Layer 2 of a small transformer language model trained on English Wikipedia (12 layers, counted from 0, width 128).
A neuron's activation on a vector x is GELU(weights . x + bias), where the dot is the dot product.

Input weights of the MLP neurons that the questions are about. A number n stands for (n - 128) times 0.0049.
n7 (bias -0.188): 128, 122, 60, 185, 162, 175, 113, 113, 74, 81, 139, 137, 119, 134, 159, 119, 124, 162, 151, 111, 157, 141, 144, 169, 14, 123, 98, 124, 89, 61, 57, 120, 79, 173, 176, 128, 107, 132, 95, 171, 127, 105, 129, 133, 147, 105, 113, 116, 112, 121, 165, 11, 84, 196, 192, 119, 194, 168, 95, 95, 127, 133, 219, 143, 173, 74, 84, 141, 148, 153, 71, 152, 94, 182, 185, 124, 122, 123, 88, 146, 152, 113, 100, 124, 122, 149, 113, 156, 84, 148, 122, 137, 178, 156, 142, 78, 216, 129, 141, 88, 137, 197, 145, 67, 115, 126, 168, 67, 128, 134, 156, 76, 158, 112, 171, 88, 164, 151, 120, 98, 112, 80, 129, 181, 167, 77, 135, 137
n40 (bias -0.196): 148, 97, 66, 142, 149, 133, 137, 155, 132, 121, 156, 131, 104, 147, 113, 157, 132, 219, 164, 63, 114, 117, 111, 131, 119, 182, 122, 121, 52, 143, 166, 170, 98, 140, 117, 118, 149, 174, 115, 127, 192, 136, 141, 176, 152, 113, 121, 142, 99, 130, 156, 113, 129, 170, 85, 71, 104, 157, 167, 142, 173, 154, 137, 68, 107, 72, 130, 116, 184, 127, 151, 131, 125, 99, 173, 91, 150, 132, 114, 87, 132, 22, 120, 81, 125, 170, 100, 178, 117, 56, 88, 144, 175, 201, 134, 63, 164, 97, 145, 114, 137, 142, 87, 139, 72, 152, 143, 87, 107, 175, 160, 119, 145, 137, 172, 115, 142, 107, 164, 72, 141, 67, 121, 191, 133, 90, 35, 102
n64 (bias -0.090): 121, 165, 131, 99, 147, 170, 110, 155, 94, 113, 151, 127, 77, 109, 144, 120, 149, 146, 62, 158, 123, 209, 146, 157, 155, 159, 64, 144, 146, 120, 131, 117, 114, 132, 107, 187, 76, 96, 127, 123, 128, 141, 175, 105, 171, 135, 113, 145, 134, 169, 151, 121, 153, 129, 203, 95, 149, 124, 62, 87, 128, 75, 126, 131, 101, 123, 123, 124, 149, 177, 164, 102, 168, 148, 105, 150, 114, 90, 124, 141, 118, 111, 99, 152, 197, 78, 135, 104, 139, 146, 138, 182, 164, 101, 9, 120, 127, 136, 134, 54, 132, 65, 144, 153, 61, 135, 134, 133, 161, 99, 193, 145, 180, 79, 117, 152, 139, 127, 108, 119, 131, 33, 104, 144, 114, 131, 108, 116
n69 (bias -0.215): 99, 73, 120, 129, 119, 159, 135, 173, 125, 112, 122, 30, 144, 107, 88, 196, 165, 161, 73, 189, 167, 107, 134, 109, 144, 127, 126, 29, 87, 147, 98, 95, 126, 109, 148, 168, 161, 126, 99, 134, 143, 128, 159, 110, 178, 155, 87, 104, 103, 147, 172, 180, 117, 85, 104, 146, 210, 125, 72, 132, 108, 184, 160, 102, 121, 106, 109, 93, 134, 156, 101, 125, 158, 152, 148, 144, 123, 135, 113, 109, 120, 105, 97, 104, 202, 83, 181, 150, 177, 162, 138, 150, 145, 153, 111, 135, 125, 114, 135, 86, 116, 95, 176, 192, 75, 120, 201, 167, 85, 179, 186, 144, 134, 107, 156, 157, 144, 77, 141, 70, 94, 95, 78, 61, 110, 90, 101, 164
n151 (bias -0.090): 125, 151, 134, 90, 119, 119, 117, 116, 96, 150, 109, 136, 57, 158, 155, 214, 118, 161, 105, 169, 84, 131, 180, 113, 109, 170, 80, 174, 138, 154, 128, 86, 158, 88, 137, 141, 48, 157, 55, 119, 123, 135, 141, 102, 137, 151, 137, 105, 94, 93, 157, 103, 192, 167, 186, 99, 123, 116, 132, 132, 170, 121, 134, 145, 105, 174, 126, 111, 172, 113, 197, 183, 128, 123, 145, 94, 153, 139, 88, 103, 100, 131, 165, 101, 141, 166, 106, 127, 116, 131, 122, 103, 75, 102, 79, 70, 129, 93, 106, 104, 162, 96, 98, 75, 132, 167, 152, 154, 150, 133, 171, 100, 124, 116, 128, 81, 151, 152, 138, 100, 150, 115, 137, 114, 198, 136, 127, 109
n167 (bias -0.108): 113, 151, 161, 120, 112, 131, 199, 155, 136, 93, 136, 132, 104, 110, 155, 155, 70, 196, 65, 113, 81, 157, 135, 185, 120, 140, 86, 114, 126, 131, 112, 85, 141, 46, 142, 118, 88, 155, 109, 170, 172, 136, 147, 70, 128, 178, 58, 135, 159, 151, 122, 117, 160, 150, 128, 82, 139, 58, 93, 129, 144, 168, 128, 154, 172, 151, 124, 99, 74, 94, 188, 88, 157, 113, 134, 150, 133, 110, 107, 91, 79, 84, 131, 71, 161, 100, 157, 145, 172, 178, 107, 173, 85, 116, 61, 119, 156, 119, 83, 120, 101, 83, 106, 178, 108, 111, 174, 128, 170, 172, 147, 87, 203, 143, 188, 151, 163, 120, 87, 74, 78, 112, 119, 135, 151, 95, 147, 183
n195 (bias -0.064): 101, 125, 156, 69, 137, 136, 161, 144, 104, 154, 196, 146, 170, 152, 95, 173, 179, 151, 176, 124, 104, 198, 176, 159, 196, 151, 105, 161, 156, 142, 125, 132, 166, 184, 118, 163, 137, 112, 127, 133, 140, 111, 76, 132, 164, 129, 126, 120, 93, 105, 143, 72, 131, 109, 142, 106, 121, 123, 172, 137, 178, 106, 199, 103, 57, 109, 102, 114, 151, 124, 135, 103, 156, 136, 142, 141, 119, 181, 133, 111, 104, 108, 99, 129, 116, 151, 122, 131, 121, 112, 120, 99, 116, 132, 95, 99, 141, 45, 116, 112, 128, 106, 118, 74, 91, 142, 108, 145, 138, 142, 85, 121, 150, 70, 112, 92, 62, 136, 100, 119, 135, 136, 179, 155, 100, 155, 105, 131
n247 (bias -0.175): 149, 111, 96, 160, 171, 138, 144, 120, 89, 107, 140, 101, 128, 128, 163, 130, 89, 136, 102, 82, 54, 122, 140, 174, 116, 138, 76, 137, 104, 219, 114, 85, 125, 107, 217, 190, 49, 127, 149, 159, 154, 160, 36, 90, 121, 172, 127, 141, 122, 119, 192, 131, 149, 128, 151, 114, 184, 135, 91, 104, 183, 128, 133, 144, 168, 143, 89, 166, 153, 159, 144, 169, 146, 124, 155, 94, 129, 113, 129, 115, 84, 122, 101, 85, 131, 168, 88, 128, 243, 82, 126, 118, 169, 108, 154, 87, 219, 94, 79, 109, 166, 150, 93, 141, 105, 214, 150, 65, 99, 124, 198, 69, 71, 105, 126, 81, 106, 95, 163, 118, 81, 145, 132, 135, 112, 77, 114, 158
n250 (bias -0.116): 181, 129, 156, 80, 155, 167, 152, 129, 106, 52, 170, 121, 148, 143, 126, 138, 111, 166, 148, 111, 142, 197, 139, 93, 148, 128, 101, 94, 96, 151, 156, 130, 218, 143, 175, 135, 158, 107, 106, 139, 183, 129, 96, 116, 110, 106, 155, 221, 146, 115, 142, 130, 137, 85, 111, 78, 141, 98, 142, 144, 173, 158, 96, 97, 159, 76, 115, 116, 129, 132, 100, 171, 142, 108, 115, 116, 162, 119, 71, 145, 139, 115, 81, 44, 131, 100, 122, 126, 172, 147, 119, 159, 148, 111, 39, 84, 162, 130, 162, 94, 102, 84, 149, 158, 113, 184, 124, 92, 160, 127, 104, 159, 120, 98, 147, 107, 102, 65, 189, 73, 109, 65, 141, 167, 116, 152, 129, 110
n258 (bias -0.140): 68, 177, 81, 114, 162, 115, 70, 157, 149, 108, 138, 178, 103, 114, 194, 173, 138, 101, 93, 158, 115, 170, 188, 159, 141, 184, 100, 124, 181, 185, 111, 164, 108, 134, 103, 113, 125, 165, 71, 149, 112, 80, 121, 127, 157, 87, 144, 137, 87, 72, 148, 81, 106, 134, 97, 113, 128, 132, 152, 89, 198, 74, 145, 159, 122, 175, 174, 128, 131, 168, 173, 138, 122, 126, 95, 115, 130, 113, 137, 78, 105, 94, 104, 105, 147, 163, 178, 120, 83, 177, 159, 168, 145, 144, 90, 140, 154, 105, 92, 158, 160, 130, 118, 77, 108, 118, 103, 155, 136, 85, 187, 103, 111, 129, 73, 110, 113, 85, 96, 135, 105, 135, 172, 138, 133, 168, 146, 197
n276 (bias -0.056): 149, 78, 62, 146, 157, 142, 134, 137, 119, 159, 111, 100, 113, 129, 128, 129, 153, 144, 78, 182, 102, 156, 143, 200, 132, 143, 67, 115, 138, 116, 171, 148, 136, 119, 126, 200, 92, 100, 86, 145, 112, 148, 180, 143, 121, 188, 96, 114, 52, 144, 145, 116, 149, 101, 134, 86, 100, 119, 91, 80, 172, 101, 94, 109, 117, 140, 126, 73, 162, 159, 149, 137, 144, 171, 177, 61, 126, 179, 185, 73, 126, 105, 150, 104, 134, 162, 115, 126, 165, 73, 116, 116, 160, 131, 117, 85, 94, 100, 122, 176, 135, 120, 98, 157, 123, 109, 160, 124, 160, 143, 125, 7, 153, 155, 138, 102, 180, 133, 120, 125, 107, 128, 122, 128, 156, 102, 157, 130
n314 (bias -0.205): 76, 132, 72, 134, 163, 140, 138, 210, 164, 129, 134, 113, 121, 151, 140, 101, 35, 154, 132, 117, 129, 135, 145, 138, 104, 122, 138, 94, 106, 192, 109, 124, 149, 130, 155, 94, 125, 73, 116, 140, 144, 146, 114, 84, 142, 117, 58, 184, 116, 185, 153, 145, 133, 93, 68, 137, 147, 157, 91, 116, 127, 140, 119, 159, 147, 147, 124, 31, 137, 123, 108, 134, 114, 141, 176, 94, 162, 46, 125, 160, 83, 90, 117, 117, 205, 128, 177, 132, 103, 128, 110, 173, 98, 127, 112, 86, 174, 177, 146, 74, 186, 109, 163, 234, 102, 120, 200, 126, 116, 153, 161, 156, 173, 119, 82, 89, 146, 63, 202, 88, 101, 118, 95, 64, 163, 150, 186, 78
n322 (bias -0.188): 116, 127, 87, 130, 138, 166, 104, 185, 120, 139, 196, 156, 100, 100, 166, 155, 74, 181, 158, 92, 136, 138, 145, 142, 78, 125, 154, 162, 112, 146, 88, 136, 155, 89, 158, 145, 92, 82, 136, 193, 207, 115, 102, 92, 186, 64, 160, 189, 121, 116, 128, 163, 100, 132, 130, 112, 134, 125, 145, 122, 127, 134, 99, 145, 120, 64, 204, 153, 120, 167, 152, 98, 129, 105, 100, 56, 121, 128, 135, 66, 128, 90, 68, 126, 115, 125, 77, 199, 150, 165, 122, 187, 170, 119, 157, 89, 113, 70, 140, 94, 121, 94, 127, 114, 115, 178, 153, 46, 171, 62, 132, 126, 113, 118, 158, 113, 87, 86, 83, 62, 131, 159, 132, 158, 139, 129, 107, 174
n364 (bias -0.138): 146, 121, 140, 44, 120, 130, 155, 185, 158, 149, 164, 165, 139, 125, 176, 98, 102, 153, 158, 112, 67, 134, 112, 154, 111, 162, 120, 36, 118, 207, 154, 110, 163, 94, 131, 112, 137, 192, 93, 192, 186, 69, 96, 171, 88, 138, 192, 129, 125, 207, 127, 132, 134, 91, 125, 59, 170, 110, 154, 116, 151, 190, 136, 67, 126, 160, 175, 76, 114, 154, 158, 115, 122, 57, 145, 143, 113, 156, 131, 86, 114, 94, 126, 54, 150, 104, 119, 159, 81, 130, 94, 201, 133, 182, 72, 78, 190, 150, 142, 141, 98, 87, 162, 145, 120, 119, 148, 118, 124, 142, 116, 124, 122, 146, 128, 122, 147, 89, 157, 40, 142, 133, 108, 105, 148, 68, 117, 169
n387 (bias -0.110): 128, 158, 100, 65, 121, 179, 116, 144, 104, 120, 154, 93, 117, 98, 112, 110, 149, 139, 153, 127, 64, 128, 132, 118, 153, 153, 115, 135, 120, 154, 149, 68, 139, 70, 144, 147, 157, 76, 106, 121, 172, 106, 145, 104, 144, 111, 133, 173, 159, 97, 127, 162, 135, 53, 133, 109, 187, 138, 138, 136, 181, 148, 122, 183, 112, 112, 139, 119, 165, 115, 80, 117, 142, 88, 135, 122, 93, 105, 176, 140, 119, 88, 65, 152, 167, 43, 166, 135, 139, 212, 145, 211, 117, 84, 54, 112, 161, 139, 143, 116, 72, 107, 137, 159, 71, 148, 97, 135, 143, 141, 139, 133, 87, 112, 162, 127, 129, 135, 115, 87, 117, 109, 128, 96, 141, 149, 166, 188
n388 (bias -0.106): 99, 100, 80, 112, 130, 155, 115, 162, 86, 135, 180, 80, 108, 107, 123, 113, 154, 174, 49, 113, 166, 150, 175, 204, 144, 110, 122, 79, 67, 145, 98, 147, 134, 116, 156, 163, 155, 109, 122, 162, 77, 59, 161, 79, 154, 112, 147, 69, 126, 152, 162, 135, 142, 103, 115, 87, 210, 160, 156, 176, 129, 102, 148, 95, 148, 150, 151, 129, 139, 50, 142, 186, 200, 153, 96, 143, 132, 170, 71, 137, 83, 151, 91, 135, 169, 72, 141, 143, 104, 137, 174, 105, 112, 138, 134, 118, 217, 120, 76, 164, 183, 119, 152, 172, 138, 145, 137, 110, 155, 139, 157, 110, 85, 136, 97, 136, 86, 126, 70, 98, 62, 91, 133, 76, 166, 67, 99, 118
n420 (bias -0.045): 100, 170, 160, 102, 132, 146, 115, 130, 66, 110, 152, 129, 130, 87, 123, 127, 86, 108, 150, 122, 94, 146, 138, 141, 131, 123, 137, 136, 111, 90, 142, 110, 74, 116, 104, 152, 103, 112, 141, 136, 179, 129, 84, 120, 128, 151, 173, 128, 163, 137, 145, 174, 133, 111, 212, 85, 166, 123, 87, 169, 138, 193, 121, 99, 139, 151, 117, 125, 135, 180, 165, 82, 92, 124, 151, 149, 159, 125, 98, 64, 149, 128, 126, 125, 138, 87, 137, 112, 134, 160, 134, 170, 130, 151, 64, 67, 198, 145, 108, 95, 112, 54, 116, 136, 120, 93, 171, 66, 137, 128, 110, 110, 142, 97, 150, 110, 153, 130, 162, 110, 155, 136, 107, 112, 125, 98, 131, 149
n470 (bias -0.136): 148, 95, 118, 143, 124, 131, 147, 135, 129, 127, 122, 128, 100, 115, 102, 212, 134, 174, 106, 158, 122, 166, 111, 168, 127, 150, 110, 41, 178, 197, 164, 146, 152, 126, 119, 139, 103, 110, 100, 155, 73, 118, 123, 106, 174, 66, 112, 207, 138, 192, 146, 139, 194, 158, 140, 94, 43, 108, 69, 105, 136, 70, 120, 84, 122, 196, 150, 52, 180, 124, 178, 140, 141, 139, 154, 138, 143, 149, 136, 63, 144, 116, 119, 121, 108, 115, 120, 153, 133, 70, 187, 138, 194, 114, 106, 167, 104, 115, 117, 116, 141, 55, 142, 135, 145, 119, 147, 133, 97, 99, 169, 125, 172, 134, 57, 131, 134, 87, 149, 114, 99, 98, 184, 89, 116, 110, 113, 115
n482 (bias -0.034): 108, 113, 139, 109, 157, 156, 133, 135, 123, 103, 121, 102, 112, 113, 102, 172, 103, 163, 112, 136, 136, 96, 131, 109, 164, 107, 87, 130, 138, 138, 141, 124, 135, 113, 158, 240, 86, 147, 125, 138, 102, 99, 173, 91, 173, 118, 64, 167, 102, 117, 140, 123, 146, 119, 98, 134, 109, 119, 150, 94, 187, 133, 115, 106, 122, 67, 139, 143, 118, 170, 170, 137, 136, 173, 135, 130, 135, 78, 65, 143, 72, 138, 126, 158, 147, 111, 129, 135, 167, 94, 181, 143, 124, 108, 117, 27, 111, 62, 119, 90, 157, 141, 115, 161, 109, 213, 160, 146, 114, 88, 121, 149, 149, 94, 146, 138, 137, 144, 159, 98, 95, 107, 203, 162, 113, 163, 114, 138

Each question shows a token from some text and the vector x that enters the MLP there. A number n stands for (n - 128) times 0.035.

"th": 154, 122, 133, 117, 144, 98, 126, 139, 131, 129, 115, 125, 124, 101, 121, 109, 119, 128, 127, 111, 142, 120, 148, 138, 123, 103, 152, 135, 127, 131, 138, 122, 115, 156, 130, 129, 116, 134, 152, 137, 141, 131, 137, 153, 118, 92, 121, 157, 114, 122, 80, 159, 125, 139, 122, 156, 101, 130, 140, 146, 87, 153, 105, 124, 140, 135, 132, 102, 123, 131, 128, 136, 104, 105, 112, 102, 121, 106, 140, 150, 111, 128, 179, 160, 116, 137, 149, 102, 122, 127, 126, 130, 107, 145, 167, 108, 137, 127, 124, 136, 120, 147, 147, 123, 173, 98, 160, 108, 121, 110, 109, 185, 122, 152, 105, 126, 145, 132, 132, 142, 179, 139, 108, 114, 132, 117, 135, 113
Which of these neurons fires most? n314

" B": 134, 113, 96, 125, 92, 120, 142, 149, 150, 131, 128, 132, 145, 149, 129, 118, 130, 132, 145, 126, 134, 115, 102, 117, 126, 124, 137, 132, 129, 110, 141, 125, 118, 131, 105, 107, 130, 141, 152, 72, 127, 117, 154, 138, 133, 111, 113, 132, 145, 126, 48, 145, 128, 134, 105, 118, 117, 117, 128, 127, 131, 147, 130, 117, 134, 126, 114, 107, 126, 125, 127, 128, 122, 122, 124, 126, 135, 141, 98, 125, 135, 117, 142, 148, 126, 130, 154, 141, 121, 103, 109, 106, 139, 135, 196, 132, 115, 111, 141, 144, 124, 159, 109, 117, 123, 129, 124, 141, 143, 125, 117, 164, 142, 159, 140, 160, 142, 108, 139, 138, 170, 114, 112, 132, 128, 131, 112, 145
Which neuron fires most, and how strongly? n40, at about 2.2

"L": 117, 116, 122, 159, 128, 123, 130, 122, 147, 148, 126, 104, 130, 104, 136, 126, 135, 101, 110, 132, 131, 134, 112, 121, 117, 105, 116, 144, 122, 80, 109, 98, 101, 148, 113, 109, 129, 125, 148, 117, 137, 129, 116, 132, 125, 131, 132, 125, 129, 136, 56, 109, 121, 128, 129, 149, 117, 120, 135, 173, 143, 142, 135, 154, 138, 137, 114, 133, 133, 121, 115, 115, 126, 130, 125, 152, 111, 145, 101, 167, 128, 104, 130, 179, 116, 114, 147, 143, 133, 129, 107, 125, 142, 130, 172, 152, 136, 143, 136, 150, 115, 154, 118, 129, 137, 101, 122, 117, 131, 95, 106, 139, 110, 160, 143, 175, 159, 114, 112, 136, 132, 150, 100, 127, 132, 130, 127, 146
Which of these neurons fires most? n7

"The": 140, 109, 106, 145, 132, 119, 121, 94, 136, 100, 124, 115, 119, 108, 115, 94, 152, 128, 118, 141, 122, 132, 133, 135, 113, 122, 143, 119, 126, 110, 123, 111, 116, 131, 141, 113, 143, 147, 195, 110, 126, 125, 134, 131, 114, 128, 119, 118, 132, 133, 91, 136, 128, 141, 128, 117, 132, 124, 138, 134, 96, 134, 137, 131, 125, 118, 120, 134, 127, 119, 103, 138, 119, 137, 120, 119, 133, 130, 137, 127, 149, 119, 148, 146, 118, 110, 124, 129, 127, 130, 138, 119, 103, 118, 141, 135, 138, 144, 137, 138, 131, 127, 128, 113, 141, 111, 121, 134, 115, 123, 121, 132, 122, 148, 143, 134, 132, 125, 127, 228, 112, 135, 131, 145, 136, 134, 126, 146
Which of these neurons fires most? n7

" were": 113, 114, 128, 119, 112, 91, 117, 121, 128, 126, 135, 127, 115, 149, 155, 124, 118, 101, 122, 140, 133, 127, 130, 115, 122, 123, 137, 121, 150, 121, 128, 125, 135, 130, 108, 130, 118, 137, 159, 83, 123, 123, 141, 129, 123, 112, 107, 102, 160, 128, 95, 122, 135, 107, 133, 103, 135, 124, 127, 118, 122, 119, 130, 124, 116, 119, 121, 144, 126, 117, 136, 132, 132, 142, 108, 151, 106, 144, 130, 144, 133, 111, 150, 129, 113, 131, 122, 112, 145, 156, 125, 101, 160, 151, 112, 139, 143, 131, 119, 128, 138, 103, 157, 151, 127, 148, 105, 165, 136, 135, 136, 138, 138, 124, 122, 169, 151, 138, 117, 208, 132, 129, 123, 111, 111, 154, 121, 131
Which neuron fires most, and how strongly? n64, at about 1.1

".": 139, 126, 132, 127, 134, 138, 136, 123, 134, 152, 120, 92, 126, 119, 119, 121, 115, 130, 84, 147, 162, 120, 114, 136, 126, 95, 153, 141, 118, 115, 120, 119, 116, 147, 125, 141, 146, 118, 180, 100, 121, 118, 117, 123, 126, 126, 135, 128, 120, 131, 72, 129, 136, 141, 122, 125, 120, 112, 128, 136, 123, 131, 37, 133, 120, 130, 146, 145, 134, 112, 142, 103, 130, 143, 112, 137, 136, 132, 116, 148, 138, 163, 144, 144, 129, 120, 141, 103, 130, 133, 145, 125, 129, 119, 127, 135, 106, 163, 132, 135, 150, 122, 129, 139, 120, 102, 131, 136, 136, 134, 103, 117, 119, 152, 135, 158, 132, 120, 134, 136, 142, 115, 150, 145, 145, 126, 114, 115
Which of these neurons fires most? n388

" first": 135, 137, 106, 129, 111, 115, 110, 130, 148, 118, 94, 125, 125, 128, 125, 116, 140, 123, 73, 124, 139, 111, 131, 124, 110, 117, 139, 130, 145, 122, 140, 117, 155, 135, 105, 117, 154, 154, 118, 107, 125, 122, 141, 117, 142, 111, 121, 139, 118, 169, 97, 135, 136, 118, 132, 140, 184, 100, 127, 123, 120, 97, 137, 120, 148, 132, 126, 145, 125, 97, 122, 140, 119, 152, 107, 100, 115, 136, 100, 156, 99, 124, 143, 155, 149, 115, 151, 124, 144, 111, 111, 103, 132, 138, 166, 130, 129, 140, 110, 130, 114, 105, 124, 152, 158, 116, 124, 118, 146, 141, 139, 140, 153, 134, 102, 144, 115, 115, 118, 165, 156, 157, 110, 103, 133, 147, 135, 114
Which of these neurons fires most? n388

" at": 139, 104, 121, 140, 112, 117, 126, 133, 131, 102, 86, 147, 116, 129, 125, 95, 133, 126, 161, 124, 113, 121, 121, 146, 128, 122, 121, 156, 114, 121, 134, 126, 141, 137, 85, 116, 124, 142, 164, 125, 147, 112, 143, 120, 155, 129, 107, 129, 148, 123, 103, 132, 142, 113, 139, 117, 144, 134, 132, 107, 125, 89, 128, 112, 116, 130, 149, 128, 129, 114, 150, 130, 125, 123, 128, 130, 122, 114, 128, 131, 130, 105, 140, 173, 123, 100, 113, 130, 117, 150, 139, 120, 134, 155, 129, 117, 102, 140, 136, 125, 130, 147, 137, 107, 139, 103, 76, 133, 115, 127, 105, 114, 131, 130, 125, 149, 138, 166, 129, 203, 155, 120, 107, 161, 124, 145, 133, 107
Which neuron fires most, and how strongly? n64, at about 0.14

"le": 133, 78, 133, 133, 115, 108, 146, 105, 122, 145, 122, 108, 144, 128, 153, 150, 139, 109, 136, 121, 133, 127, 128, 160, 126, 105, 166, 129, 136, 128, 113, 145, 129, 185, 145, 108, 113, 112, 116, 83, 98, 138, 130, 141, 109, 130, 118, 139, 128, 148, 81, 138, 113, 146, 133, 137, 109, 137, 111, 152, 126, 117, 104, 74, 132, 136, 130, 143, 142, 118, 157, 132, 119, 111, 108, 108, 127, 171, 153, 177, 131, 123, 146, 160, 134, 114, 141, 121, 141, 125, 126, 127, 126, 118, 130, 153, 106, 137, 126, 115, 113, 121, 102, 128, 158, 80, 113, 115, 128, 105, 136, 118, 118, 147, 122, 175, 149, 117, 111, 150, 151, 146, 120, 137, 131, 111, 149, 131
Which two neurons fire most, strongest first? n470, n276

"e": 132, 120, 123, 145, 95, 84, 141, 111, 135, 137, 135, 133, 128, 122, 129, 131, 143, 103, 121, 122, 150, 117, 124, 141, 107, 119, 159, 113, 127, 111, 134, 135, 163, 160, 124, 117, 114, 147, 131, 118, 103, 140, 154, 126, 118, 100, 115, 130, 143, 121, 92, 134, 95, 163, 137, 192, 120, 95, 129, 121, 106, 124, 137, 123, 151, 125, 126, 124, 116, 123, 154, 144, 142, 117, 108, 125, 153, 143, 105, 102, 149, 144, 171, 119, 128, 151, 159, 102, 116, 144, 119, 95, 141, 155, 129, 139, 107, 161, 126, 116, 130, 138, 127, 123, 162, 128, 107, 120, 141, 114, 134, 81, 122, 148, 137, 125, 142, 94, 130, 123, 156, 162, 156, 118, 122, 134, 152, 129
Which of these neurons fires most? n470

"g": 130, 134, 160, 128, 96, 119, 122, 141, 119, 141, 113, 132, 154, 127, 106, 114, 106, 121, 149, 117, 162, 98, 111, 105, 142, 83, 151, 136, 120, 123, 135, 121, 148, 147, 132, 140, 110, 139, 137, 72, 132, 131, 154, 141, 151, 139, 121, 128, 138, 121, 86, 145, 115, 100, 120, 162, 136, 139, 116, 118, 114, 139, 97, 110, 135, 131, 129, 119, 113, 153, 115, 144, 114, 126, 123, 161, 121, 111, 101, 142, 83, 120, 125, 126, 129, 108, 133, 102, 125, 110, 126, 92, 132, 132, 172, 159, 156, 148, 122, 136, 155, 130, 159, 139, 122, 108, 117, 154, 123, 141, 142, 180, 129, 124, 132, 162, 179, 160, 128, 124, 147, 88, 93, 126, 125, 153, 97, 131
The three highest activations, in order: n69, n482, n314

"gu": 138, 108, 140, 141, 107, 104, 126, 129, 117, 121, 77, 104, 164, 114, 129, 127, 118, 123, 157, 125, 150, 130, 124, 131, 142, 91, 155, 114, 123, 105, 126, 106, 160, 141, 129, 108, 121, 125, 156, 71, 108, 148, 137, 125, 134, 149, 112, 116, 134, 110, 89, 146, 113, 118, 110, 191, 142, 141, 123, 135, 164, 153, 112, 137, 137, 142, 125, 163, 120, 129, 122, 142, 124, 124, 136, 154, 127, 129, 127, 115, 122, 139, 133, 154, 136, 119, 151, 114, 104, 114, 102, 105, 157, 111, 135, 180, 103, 162, 130, 139, 124, 162, 136, 147, 115, 90, 117, 161, 104, 153, 115, 148, 115, 144, 117, 175, 161, 151, 125, 120, 137, 90, 83, 131, 115, 129, 125, 129
Which neuron fires most, and how strongly? n69, at about 1.5

"er": 129, 131, 160, 171, 131, 98, 154, 139, 141, 141, 106, 99, 123, 124, 143, 120, 132, 122, 107, 172, 153, 132, 108, 118, 125, 99, 119, 149, 133, 115, 124, 146, 111, 136, 120, 88, 135, 138, 131, 125, 113, 163, 117, 142, 113, 128, 111, 136, 135, 167, 81, 135, 117, 157, 146, 144, 101, 108, 139, 135, 96, 146, 112, 128, 143, 128, 115, 128, 124, 132, 123, 122, 109, 117, 115, 147, 124, 130, 134, 130, 108, 117, 138, 128, 109, 125, 143, 117, 143, 113, 137, 99, 141, 123, 143, 160, 129, 146, 116, 125, 132, 115, 84, 120, 181, 79, 138, 111, 132, 129, 118, 122, 139, 145, 149, 160, 165, 122, 121, 160, 121, 150, 144, 129, 130, 122, 114, 100
Which neuron fires most, and how strongly? n470, at about 0.2

" be": 115, 140, 99, 128, 82, 117, 98, 102, 94, 114, 124, 123, 132, 175, 134, 152, 147, 104, 119, 124, 135, 124, 130, 153, 104, 116, 152, 125, 144, 138, 130, 121, 140, 119, 86, 108, 114, 161, 119, 82, 120, 113, 164, 125, 132, 106, 122, 109, 129, 115, 101, 142, 142, 111, 117, 133, 120, 128, 136, 103, 122, 110, 136, 120, 139, 123, 121, 159, 119, 104, 160, 124, 108, 141, 93, 155, 141, 140, 120, 134, 135, 130, 146, 147, 127, 131, 157, 117, 126, 138, 134, 82, 154, 123, 123, 157, 156, 145, 129, 128, 143, 111, 116, 137, 120, 132, 88, 145, 161, 100, 138, 145, 163, 132, 165, 173, 141, 129, 122, 175, 108, 104, 126, 145, 126, 141, 120, 141
The three highest activations, in order: n258, n64, n388

" 6": 137, 138, 139, 131, 114, 115, 138, 132, 114, 158, 91, 87, 115, 86, 153, 90, 152, 112, 146, 131, 157, 138, 141, 87, 132, 121, 122, 127, 133, 110, 143, 122, 132, 117, 128, 129, 132, 114, 149, 68, 124, 138, 134, 132, 139, 132, 144, 114, 131, 121, 63, 145, 141, 106, 132, 138, 137, 127, 124, 158, 117, 122, 135, 152, 118, 128, 123, 139, 152, 117, 130, 109, 122, 142, 117, 159, 122, 148, 130, 138, 158, 115, 146, 112, 119, 127, 134, 136, 120, 128, 132, 115, 147, 127, 133, 133, 121, 121, 142, 132, 104, 124, 123, 141, 128, 115, 93, 119, 158, 106, 119, 145, 121, 132, 120, 158, 133, 110, 139, 148, 182, 106, 96, 122, 138, 123, 120, 123
Which of these neurons fires most? n387

"ho": 117, 160, 145, 132, 71, 110, 135, 98, 125, 118, 165, 166, 148, 100, 138, 116, 143, 114, 126, 116, 135, 109, 121, 149, 117, 111, 124, 126, 120, 122, 109, 110, 128, 141, 115, 113, 145, 134, 120, 71, 126, 142, 124, 164, 124, 136, 140, 144, 131, 125, 87, 148, 107, 129, 130, 118, 123, 122, 158, 160, 84, 150, 133, 108, 138, 137, 134, 133, 129, 111, 127, 130, 152, 101, 119, 176, 142, 104, 127, 113, 139, 147, 156, 130, 119, 100, 127, 115, 122, 140, 124, 105, 116, 139, 125, 128, 127, 193, 135, 123, 101, 146, 156, 100, 141, 101, 141, 98, 122, 127, 95, 159, 127, 149, 149, 141, 173, 112, 133, 134, 112, 102, 126, 138, 158, 117, 121, 158
Which two neurons fire most, strongest first? n420, n364

"son": 132, 108, 146, 155, 96, 86, 133, 119, 99, 140, 99, 133, 150, 120, 131, 129, 93, 136, 120, 135, 108, 142, 132, 131, 117, 112, 130, 145, 133, 115, 130, 104, 114, 155, 133, 115, 97, 132, 151, 81, 128, 165, 115, 109, 142, 127, 109, 125, 142, 111, 74, 111, 127, 148, 136, 126, 108, 108, 141, 159, 145, 145, 120, 127, 136, 145, 108, 110, 128, 142, 132, 141, 117, 124, 136, 156, 116, 153, 109, 135, 111, 131, 150, 161, 108, 119, 134, 140, 141, 111, 123, 102, 112, 106, 127, 166, 112, 145, 113, 140, 110, 125, 111, 127, 188, 104, 112, 132, 140, 130, 118, 138, 158, 143, 128, 151, 158, 148, 123, 144, 130, 148, 98, 136, 147, 130, 142, 132
Which neuron fires most, and how strongly? n167, at about 1.2

"ment": 125, 152, 173, 133, 127, 99, 157, 117, 140, 137, 104, 136, 140, 153, 107, 111, 112, 87, 120, 139, 115, 116, 153, 114, 128, 105, 145, 132, 123, 112, 117, 120, 132, 89, 130, 136, 124, 124, 146, 132, 134, 134, 116, 139, 130, 130, 120, 120, 135, 140, 86, 115, 126, 131, 143, 156, 138, 114, 130, 125, 111, 149, 125, 142, 143, 140, 120, 125, 109, 156, 104, 135, 103, 115, 120, 154, 117, 153, 102, 118, 137, 130, 162, 140, 129, 125, 115, 116, 131, 108, 137, 113, 120, 103, 104, 115, 126, 151, 112, 152, 123, 116, 111, 119, 176, 106, 165, 136, 126, 143, 111, 186, 117, 128, 149, 105, 155, 152, 126, 169, 75, 142, 123, 142, 122, 148, 149, 118
Which two neurons fire most, strongest first? n420, n167